Layer 9 of a small transformer language model trained on English Wikipedia (13 layers, counted from 0, width 128). Numbers have three digits each and are written without spaces.
A neuron's activation on a vector x is GELU(weights . x), where the dot is the dot product.
The model reads these tokens: "rit" "ical" " re" "view" "s" ".\n\n" "==" "P" "l" "ot" "==\n" "In" " \"" "The" " F" "arm" "\"," " St" "ar" "b" "uck" " prom" "ised" " S" "am" " And"

The vector x that enters this layer's MLP at each token. A number n stands for (n - 500) times 0.012.
0 "rit": 465593544323422370527329421496633367452545599474447300655488493360631560561507657544516481519235460427695520477535597592608622602504552436477551492535412494402412686684610634365566425319484406553374512478535531485627433543352417381488536612392611554646480397396634593439518279458607277497579412377659401498637521529529453626494353613127494534527588550461530522459476672504517569429649
1 "ical": 551581545280417391528498420477456369674559549403421338577172421492405555664485565657428359435301573482505530504599656574468694621522580518487649655462368507299522895584416473479541480494570653483466451367427467459519547458388498296572674587482563573397400570650210400489535412627521628432513460408394370513639603613495568544383466473289395617456634468548661422388755391443612445471567
2 " re": 499623457289489428533396482452517353434414433341477236290385445627446658571523592548425229611181630447507400478587722622490532503561454416518591640520478428401461509605477572441555662251538661536481503511349529573620429525561546489470785542294502451492551499651317527643453468578538563678447393385527396504615446578431558440559368497384381480464586480643774440707601501323520553605444
3 "view": 655506495307561263464544492624474389618505551457421130441326478527601602602666487443330297570328537466524522562806653651536757539565531508639618524624507551309469709537368484420589472392557403495529416488468452558442552375254438266512637780466423581406629666623222510424411421575413396461447358531543442483622479477628435597490509500497587513413481440588496454515597271441644444541539
4 "s": 617473473292442432407582527584430392548568508515425315555272407485382745634555587418432306505323724388476425599625731700416679681465526448619552618629486579362493856562570496322527414358619432469527472486488451377632495428523573468624692731399478629360613587696273616503270433586543397501342405480432496479561429561510554517514453437391459547409465250641523500488555328455410536462570
5 ".\n\n": 467514507310456454621415421452603477489526571442504354595446488408562581559456528550586450536249481459719591494520734654454565562502575381588507544543417424321455562674560691300565446313506299588425566408531499379679554521327462469411528608421608477564550543527613506430480269433628327461606354296512558499612520557482544623387451768182463465461527480533523560428499556463675488491678
6 "==": 555481490300451489550439441502633489489486491514491412490483503485370582614552583580539179629449508546621508483575776482411605424464555428641616595545352535431491616671617605421474429256432435488527497379345436416630713486374535631460781525431641595551505640694432406488469278422669259493458273296471542474505507521538543463391550506259373621509536330463569520477558602352720474469748
7 "P": 658553546271510366459572447359483410350419438430422141587375471537678616544506569628552446466452543358418578571571722677402639615533592554488570560489398472548461537536436645536619664362531599494387546592292584490500391600201433318474838548451510469459547557673417515507322458351683391558345507365518480464559510527583454438493384434365481372496572514668667585635501489508519351689543
8 "l": 541561514208600526320406518458574503465438541454473366422331515384693721427633656527568321482307631370542445560650732520287916579619518452463600540479584499410455609478415576536590564427529489604395436560405615578453407600304404454523630604439579434403458372482336544463333502503685532545449484472524458382753505495554453324620371448454312495458527491679590542394483531450673346506655
9 "ot": 715510447394598337466415522591463493548457571373518276486339474401605672437682622398428471454366596377573383616674729451371828621544476340593600587574511533462534639510294548420352516476409558247445462371323620429445534473470476282521542630484610646478548600879368565432482428428426336604563329442299487485606488400522426462586522607513583533468561541628560415511643401414596489527637
10 "==\n": 541448497198575462575516512509481512546542579412449378660288521479527563506442337558580376540393579326666520633528618789493434626570651361550410644452440477220493542556531725349473474371527368415421505459376502423751524481323517468562754646461460422458550511544412408486391411435690431473664381311491520591536529512472632552409544769495425508422570448506536569334406235454662450585670
11 "In": 591592533564489396648480520337470466588480475503313429436394556571706590529519475681598244462363657530554496528625953621410780699478435484450549539581610464407338779448551549561524509408559582440454575428449539500503486520382495404577454538291627568547407437718289360575425432388489405420467541344397625637506325556442467452341471501291387509432647371506503651583507569350550362492571
12 " \"": 725439435274496439611443478530429483428585530484383250388354561466621571488641459567560109460391616516553504552588870552352625551625639404491490482546423571334400537516513521422516525397522513448403517394394626493555455521295794608442605544332479547610412521579326303492462351559603383647501551396508419576575534548506609595418484687429472506373711440557487457497563414188619495621580
13 "The": 643456470224506342581470290449469499558402453565573355440294548437413506591512456767516112481242463506500524507574720498426633655516557362508532581421471537282553725469511499530534560494416570549451530505469753506461516564302615497591648549346457642593543473538474435596396386428498451596605469306350446696489481528512464462531540590236401508503609397651345544605634578445722488463626
14 " F": 678478457452456454447547425410517557569386365546432439456371580675447495623628528619685221445224492325409498330698844354488516656571547521451499547555591416299632743557421570437442545331491537514549441390228609502541474747233488451573791527448589491530596462590408357460398607569457412584527516448495381536404496446385413499552541543517451394421532507561535451498613390419738588519665
15 "arm": 678441438298493351428396432643440459654375383385625391492217616672473634599611544528498301471292668253448544536658551593384640599620421547488539493572595509252631672500427340543472459429549406491520485473467554531483474540253348324543566466408549552533669465481250497510622598568538331576455307499392319507575534501630469441532617496434510386411589482769506619546606388418600633482641
16 "\",": 779419458035599334451376461561448433557577520520458463470501476440609456456538533546467333399309615390643548521535684805358603648612630475565516573507496592237415777555580649416488507486628437509476498600534486538381530423333530604571804651365570599477513488572593317593367563462505390483587455444425398491633482362601514340419434581366582552392520321552579485385447229525480504408592
17 " St": 591515531274555440328505318533464382439498408615480367245257480440358561530649545648571278480320556494649593414715786417468726575443547373475530528500547526279529711625562703656446449404534499528530498338304659439575496662307470388442649592494552489501435411644436393574288498499541543423457301469351442587522419455625571440567501624364457573461467519603463507485626388630737579625585
18 "ar": 476421466532607382504437481541523328677456325585540354228342556712463693509523547445598280414370603320455621374502809544457645619435507508561492476390537346160642692427425510560534418427442493292531655536432458455639460545338425493576716422490526537353428606629417536533531517602507548519562260453369456497471459498613632360472658479300527592454625519693616491432586402462752588618586
19 "b": 534575400296592358554497419511395539452433392336515454503373574518452581547578596654561384356469621317514582392712697544440496666492472382583581352522647717443510757538505608541360571390635347379553470447461606562679349623479388248563731491373458449525411508772392430527418574450322608538497282487396535436473495547636621504570598448449476502468482455581580358562421230426556589426801
20 "uck": 510377366394560473489357420689532583556427359533536268475412556402625684541617629493526421605494714248549530507634596536577645746464520478413551451506544605289523708545516451565429444424458532409593566435412513647655560595424576369492766536402535503412600515698214382342406620394376472515522380531313463522751374477593479420434639468398582567364481355496482468465371136425541578523688
21 " prom": 492593482290583442392351503456542451530545590444326598432045538471486669604479492417279307525226661535633493517516671535440667422427498461607640510540615605157331665431540558560557492445589498555438543531361506591522558507351394580350871678496570455486424600558259411450255507453571459501593456466509510533638426601543630518594669454593325590503491498445537614455381385417588540458530
22 "ised": 584564584199542474625383560555475396424526531604407486483317376569670621647515591504410458357265699379578523479571900664533642454389651580578570483500405605304549780530605476342308410409570512454492490401450411480559436367443562644458449716479516646518555551562245463535418393438440508478461386398537662609581396460663495479452612489291403480380526437470471487455632424487641451414711
23 " S": 593303554402475491515470435446385437463599374580458249386288440564520544552574558619583464557276573514477625449749824563519670707410494440488423556603495438359444715537567538447462352372531409467563456403233597409701375715428545488566762522413595598491398498539334459623357401572554401531564493385221488583521418439711492464564497603372491458489468516562637477426572391370776563521705
24 "am": 514497398200523438628381482473357465554494532445539401458332567458621491540589710565542379523400593526453551465592732481495618605572411535504390678545726565163427566446436396462500489397454383479514535319444667560665437483498579469656850611406484637553352755526432442520404488522622383496544379450224437491477567422662605450530578440340472475535423446627476448522308287317851584561666
25 " And": 624502418121518289615469446597294507479539421511461536437169431550616450602499557636506358482249523355504687444570539626410834495518513450562393545413683567111375816650484513639481547393524513525524540481431632485642585490434555383525747627396496428578519627535476278518418588441433323492466653420499542531535356505534533475577533533404502607407524414500444489440486239498638607561712

Each question shows the input weights of one neuron of the MLP. A number n stands for (n - 500) times 0.00073.

n9: 491579318519446585380497418554468542374467589574599500464565668563656747500617650286438538347598535571556429503371411414339397351337625480400560370490490646520616452602403555497421315585571512760438606654503526680228517532466330678663536640456481715677424429411525586596292474393410457377452422497308548516454452528540527576539536446430407564451627623325481608581532357476426549552376
On which three tokens does it fire most, strongest first? 21 " prom", 22 "ised", 16 "\","

n303: 497339456517527573561386619567590252448517747602427449482538395610732480363616279514613543731503641457600432469371566503480568490650255500399493330548431325675422541367405411483490408420433601608425406457762614413408573565451718522326377578373470326648514544476567535413597571572383605541601491331555642425497433516575451431476303503540456703401473398667627510709423685667445337426555
It fires most on token 11 "In"

n389: 334500432615420503549512566278449403603673564516554418575432400500526478484402332587222512640650538444398785598602442503516356565490474625429585456425401512641664553322487415410409768535449379453467529560556497320576421694450570569576549528719417562418526600429520623317506532538663609339365605421517288478442375569488371606494555465482420576542721390547596461461756463428563309391393
On which two tokens does it fire most, strongest first? 1 "ical", 7 "P"

n301: 483425479630477555613475566602474649424524707550471542380579447512432562561668469476524656339405315562567708524535283500376388520595551352647463400518539506394633636532345393556575610530462526388431453546544503604532328429537353459450402471481444530761594512534464695390463300526482539692432484581479317546565674612432494309373548604519497474440458523465474667412506369500417503379455
On which token does it fire most, and how strongly? 15 "arm", at about 0.36

n300: 470479434511490495524463454427523524346410393777471557568429605572508461409601560436575430373463392389457714327564460578433449374524565618720656430503452453505587470567442574390508513524355475423495474603488473574552424378419416532406437332563607457460557571367525475592462471426487435395434551570474603568545597616563481503600683482552440414479622503442376644592416544632350421613518
On which three tokens does it fire most, strongest first? 7 "P", 22 "ised", 18 "ar"

n41: 418561617652431481596413390386607457619616598543611503580449527627310477379422462700618566393428383679707700611485473490587500436463327585401561515625476646424649480438110533381649470587397529404326460539619470490512544327366556615372610606506444604591575457573569446698398566297290703447437466695458507599462292468443493337662347468419424664513610432448561510404421670454418420569500
On which token does it fire most, and how strongly? 13 "The", at about 0.72

n182: 413459634555561463562552564333510480530483490562442463542384497494467377513468373546451770484460231521383379500415413487389530416398460487578535485437669439648679449660461405406608549426347428683415562411554566513444510418349235451600643560488639622622313438523500457574509206478619660536503337583585682419332753598325530460594697544615714535366464443443716395409442517600475510497525
It fires most on token 5 ".\n\n"

n23: 364470430663654543451292417641407589394343629433503403516527524662521527281434587748435583472549373508531622472583511327473500634604456516339444575494500351604333434416488638451521521406549570432435533497649407440599572500556476400587534432380560438389606497408566599538529697384485356488551480572632506565506624277582491444606377592591503470620396295539576478752645508670417418439430
On which token does it fire most, and how strongly? 7 "P", at about 0.3

n111: 528424539470638464442448696490446572503243490331570363483553451436513516411544614353375468529362432550507507474330512684674358422474553566510289476655417390540455433503331513587503526547578491773595306342602213624421424474478632612333376506640445520490666578428559568483590635667542390506274494557506477672587381595572300417703327598482600593666595674473469425458497385440472519416605
On which token does it fire most, and how strongly? 3 "view", at about 0.68

n287: 500571555554521477564608604652446418469503458457578443468606712613405419207491627649291586460488404420422470479385381580696385517476509379382580470401639642465697550419564580340417454599476336523200582441483379535462699467421566605587557708636446525420425606444560477478462524470521486430518582580590642301349503497622366519418405728451476611469393399533456430518608460438477555497562
On which token does it fire most, and how strongly? 16 "\",", at about 0.55

n359: 345469513439357626576597555556392569545458429381509756519536569503374375438389595541653594503408369500442550563395500522515429265680458676397403509618548417307400511441569608340558412537431497448335691537587663292457526494430456638236505479488447452264535563517451644623563469582425672566653413463712691431479572549367490429472472592355356546604532632526536665494456447579524478600647
On which three tokens does it fire most, strongest first? 5 ".\n\n", 10 "==\n", 18 "ar"

n19: 442422539448675578342521491440443400355685471497402572500583510604503459415437719461630696293451392541398320711454520557556459371642664693535544453419559355410273453326552539468572510506551549357516446653340422533517549622574707311437682472509643710471536558401683558414451522591494406468580417604572388583460443419414497434490274566651692472519387591515460510615427378557293503487437
On which token does it fire most, and how strongly? 16 "\",", at about 1

n126: 393641450542422472295497564484591490459435672493477478443572497481536513396568409659593533702556321551483398430420524410323655576473695423434529350383695290598582531380391536454571358524592541455437389465609540541521729523595556589467453309627262560510341602281583434500503634522709447661601531536832569370368529506427476372454447571443720455520477387425544586352559477405668272546545
It fires most on token 8 "l"

n220: 470461541642660375596530438469571503542691431474329530487507358500599523403526464413447479296470560495601512357458340531523210600593261550491486445568361508520621472514637477416469587700561567578462457604487409497544503689587486381526591559484437591664343370590355522458478506480489538642529613622560393467436428545450473391385558511401586760462588404500439503307437526610407468523544
It fires most on token 16 "\","

n455: 475409382502544530429538466538546311569654457726497566619711550457465567393592586633556575518355489398581509690503435589529448463405557419372500340366473321541512424416529370307451438388734514491592462466395425527550410456641544462578376625591331533551578482516495447548545657392604503477488457512518579523651483389691521599482591360397401494515426569616562465433680396358395626515330
On which three tokens does it fire most, strongest first? 22 "ised", 4 "s", 20 "uck"

n406: 534265618619484430438601455529596599507635503641622564531564601644365607609538671503507598405578580554744474364352509429650547544546637367396449485507563414557542372387428302617497421256585487630639549388452353564325530244566438638322489361362620229467597471413548553635412532468736408480438409320494360390497591564371540363562655624562627384526480452506415355555655509470533572399416
On which two tokens does it fire most, strongest first? 6 "==", 15 "arm"

n98: 350617544698628535693756402391494484455477628566562651565561538401567437419488557506516520452554474440419459545517607213583481373427497368513567408641545595511453423599570573594395389552588591476602497540239664539477423516397478412612393716361425487398581629377413572477443541515307402418475447488446349430265647331461510532444402614551716512535716682431436532453541517491532304390570
On which three tokens does it fire most, strongest first? 14 " F", 9 "ot", 19 "b"

n341: 478389371483604500600453580561494412642288639494442571594524345428479448361589475394533594521767410404620456441532466511540520351598658425523563305488401580490313556321385405506417585423509373472530544591654640424455512444593663588607351534610451583509479605386475573488570325346456555479351530350445471616637561631590663392506621612527398569665550526454511615377387516415493512415535
It fires most on token 22 "ised"

n415: 717439415706605474603532555445362377452332651719568538389538656371604485608430459547389346550500418566474497509452500396387447614424570608360512426576557365563556500558764384459375534684466578376519587497503471548458430431515497558340458669477571355506349303489419420426551643485713500425556532635660491722369575467494561548634459332407376706585421579437599525407386387424386484394484
It fires most on token 11 "In"

n102: 435494468536516433571570708379471448557356529309548524461560684392575651535548518565516426555564415320411445601477431475611465388291612470400500411566490582622726410522428624397396740474345494622529361330715533369389434510756391594513462538331577686562483649577735660570494346538468503616503437548442435609574700440637626371387493326444587519422366446378376513548266460473497464513607
On which two tokens does it fire most, strongest first? 24 "am", 19 "b"

n478: 407699329617475420472562475286392649545578559721416394563589557515313503571401464459408563424437503609352598392386573589518646527443423522519448532526529373594553609543756589632211409531487488607687534558407420458457661538503441488404535378566512510586232456453593467578576572506354470575516538512497582276581466614367354725394430478719478516323589534552379408572382600547353503487604
On which token does it fire most, and how strongly? 11 "In", at about 0.28

n294: 472694384582213542694422626490772549315443487516449539405393680519575446313671592487585474468454494556325474549567546396478432441529424365577531476454576421757394492462358497568588565310748351656526628447634388513605315487382497527436394441408596614451450667560578306553543436582388427529468548434605609519309462509457460530574403292587519494617610576479491441555621563548295555388571
It fires most on token 11 "In"

n52: 575522528557469653520505604447320418691456344452600703378573579553452542309450561695423485554665500554586460454464286539470455557491448342430555446609652397623461476558562548525316393426539489590543461423645595544490491627364425555592490435441511594451483444393551516546505500432263447584562505459404567451460590552532578327447441382329506519565460459655394577413584306610507582433524
It fires most on token 19 "b"

n159: 627455563531540431430556451464631413438418484390369597503573334474631454474451538691672451343456319397435440201307577363464324369228683595649594436382476750398726315647493560510523567573473417574513437477577459638359493507391553516451587330341672614476435626426488440397417655727464456467444713578602493382481616630328517486553483419675500418664517588445407530576553562627506603536458
It fires most on token 14 " F"

n305: 526600448518698426576423577661578589472531524464548415503384418300619636374470517552448447534523373514584518746522386527512520506540392500515512400438522529662512524348665341455550658332633506556417491684511509635544553549641521540386551594439476325562366461530658769569573286408470460297557638375429479415430576618418484491591445456426394578524420657517567227446503417610454387452337
On which three tokens does it fire most, strongest first? 0 "rit", 8 "l", 2 " re"

n419: 249577634497346551516670391663497500569474396376710431591358554509631412491266361423552558628479512430705398458606500590488428317519425698405417335442568458450557541491532311621584803477481528405144522621497406668405467481571636446327403577506547484439422452508420424461619503556446581535491612566615462482518560553448516302519458512676573625478385481526576555563491567553435576487278
It fires most on token 2 " re"

n469: 547527500390709506590407415473454550532484463565540529637525491753516380402631676674503559353474371506456544491298442518600469506506494652441542316676506494497549497491394634447612525542642381626456778506594576478433513282584617251463432440460365478535471503448580417522417605618328631364571526689528370318559423485557503291543497582421321479537591573568452581315515388610416497389352
On which token does it fire most, and how strongly? 16 "\",", at about 1.1

n457: 478452559706350469500309651646442374409514481503581611531500539629473343578426444378610506520416485656550500437565606419320511566301708362412650428467540423664707369494302570457378546629628326366467582657518423500554375520618516611568648551545598510567385668555733284381557271506484466447405509384642408592513575413481490456418626474491343351599424445431630709579581701586475385428472
It fires most on token 6 "=="

n364: 609440449706547534326586421583530390402517367478365550420432436591554514255489503587506635616426475554448475500449565462593524524517434457397568620557529566517662444486486511626497407541433373364373609497541520578406368458587322563447493578474670429537497651354408500612643319590445582545731513343543637632599386568511344511486554721558545359452489456433441438567478500490460508377467
It fires most on token 23 " S"

n375: 440253537602540606530472572352415382620641490624437334543565350520500517424428563564385731611617527509462386679470587402706334792641350612404487323527415349670473491533433551313510225536633410487449344432398415521461322654635639644520542439466530547527483640444457586531340384637454673657636568523313460568474410438587466534537386572588563579557301728469500561480321541472517426390440
On which token does it fire most, and how strongly? 23 " S", at about 2.8

n245: 539503366517425606497490507324618590662496473527615487530522517564448759351692441483653447352448388594458455462370310695624512477479325727500583375605521429506397336459459355418497517369308427354628449547377647887503605782387636487473294510661452587434683596600524634504464394550381487335493484601614404414454558540507585391234462369394555608566445564380520528432350509682462314674494
It fires most on token 20 "uck"

n192: 301403480486414506433512542526601453520517690503621562606438437555413606516520636557581488523847554543571483476485411370734424596604649619493623633638480531622629480592490594427500217370636487468426576396451558483353466440349388413388410532326586584520462437356445620384414533552345619414434543500536384244579517500513606187596537714614490572557403516567647510364177365568347463447508
On which three tokens does it fire most, strongest first? 20 "uck", 8 "l", 0 "rit"

n92: 528460361432380586464486411337398432482561707444587489541560456584646283590494733583356489467489446667497346485489466599520562463560590512453506460398503425567559354523601539524272328594580432549637368503437539506545642402486682497555487491543477560599500592338503573637520459422579536589274640419431577489297512390384430585544470589521582430500503578701159500583535573580508482447538
On which token does it fire most, and how strongly? 13 "The", at about 0.49

n449: 449648395505518618344478483521600638521448586509459528619447324573623562635433534632588451581509565434613464473462540459634492351437543451512529418524451528602467560418515355345430473524694488633551545570379664379443460464526399469465513483599550503600521342534585480288560494680343427339464442362462569494474548398483577607369317398724539538638590623273549660470538492414442611152373
On which three tokens does it fire most, strongest first? 0 "rit", 21 " prom", 22 "ised"

n320: 520535473531512600360594405296518644475440470515494466500495424470616376548503471424472486381566574558435409681406519440390497503377472426497468531593469526705509447506573491624485780489306699553512591435450608308638528524433470477536436438467657568374572709478663703528555479456413480606352576610426597178616421482675591624491573577412430482543525488503380307430524476568249409330482
It fires most on token 7 "P"

n277: 414353479508476508591415518518411406360416381588714514513478702488491380461663411454534591725703503453463527421399403491674472404546555515551441541537666500519289555586536430482659539459226529488567542524425482541415379445509581605434515640383521622589398515460568555441532386759509472545650340470481391558457467506596382469365321468533533461804308382478654564497503642444387445371600
On which two tokens does it fire most, strongest first? 24 "am", 0 "rit"

n206: 295535523539549463547670468298461407592753503633477531440519580546583641298650569307748739570409425582686533711590420412688522389497348486352400482588405351483685555379590433536461520464543423388386516568528628363518642260689467305480587542491536540359612368435577380531427592565516413450526561523593397481478526390532551290480437202503464703537597665424576487559388374408472523612455
On which token does it fire most, and how strongly? 18 "ar", at about 0.2

n285: 532604732503464298488537476572661745566475503341422460611498439530454437500643584546503683521728428792540524562467380545322426634583503416482447589534416443532588423488534571506548366406327459518426433363506314390445687445450473503632464526313349423617562503449439570472558391453274500378497607530486439441474418375670669460530399497497664644319482539517509623618536505492394463367560
It fires most on token 3 "view"

n198: 384622532514408461439584553399500564447431620417588401381474740487555446327469585712552541535530355482595404341558314610412535463661487500487481421399588500410490514680680584407356352416337441481545471578562650633378628571339567503487364599450376649451579490554539476408614335369437566628637509585509401426610576522678385346168432731552516304545558669512494487526503636580451394522285
On which three tokens does it fire most, strongest first? 0 "rit", 5 ".\n\n", 13 "The"

n50: 470413439481484530388536606635682429533665446404472563434453634682452500462657397490477690555506509558575593464393489353491416607516653353366435488737474479379369408459564313775375644465506352615574312659503771252465467468565452323437440620532586380416464577421475463418598468347307470462630521566587468503427462612454559507723352669503522509529442534339525439519481393536383782474437
On which token does it fire most, and how strongly? 25 " And", at about 0.33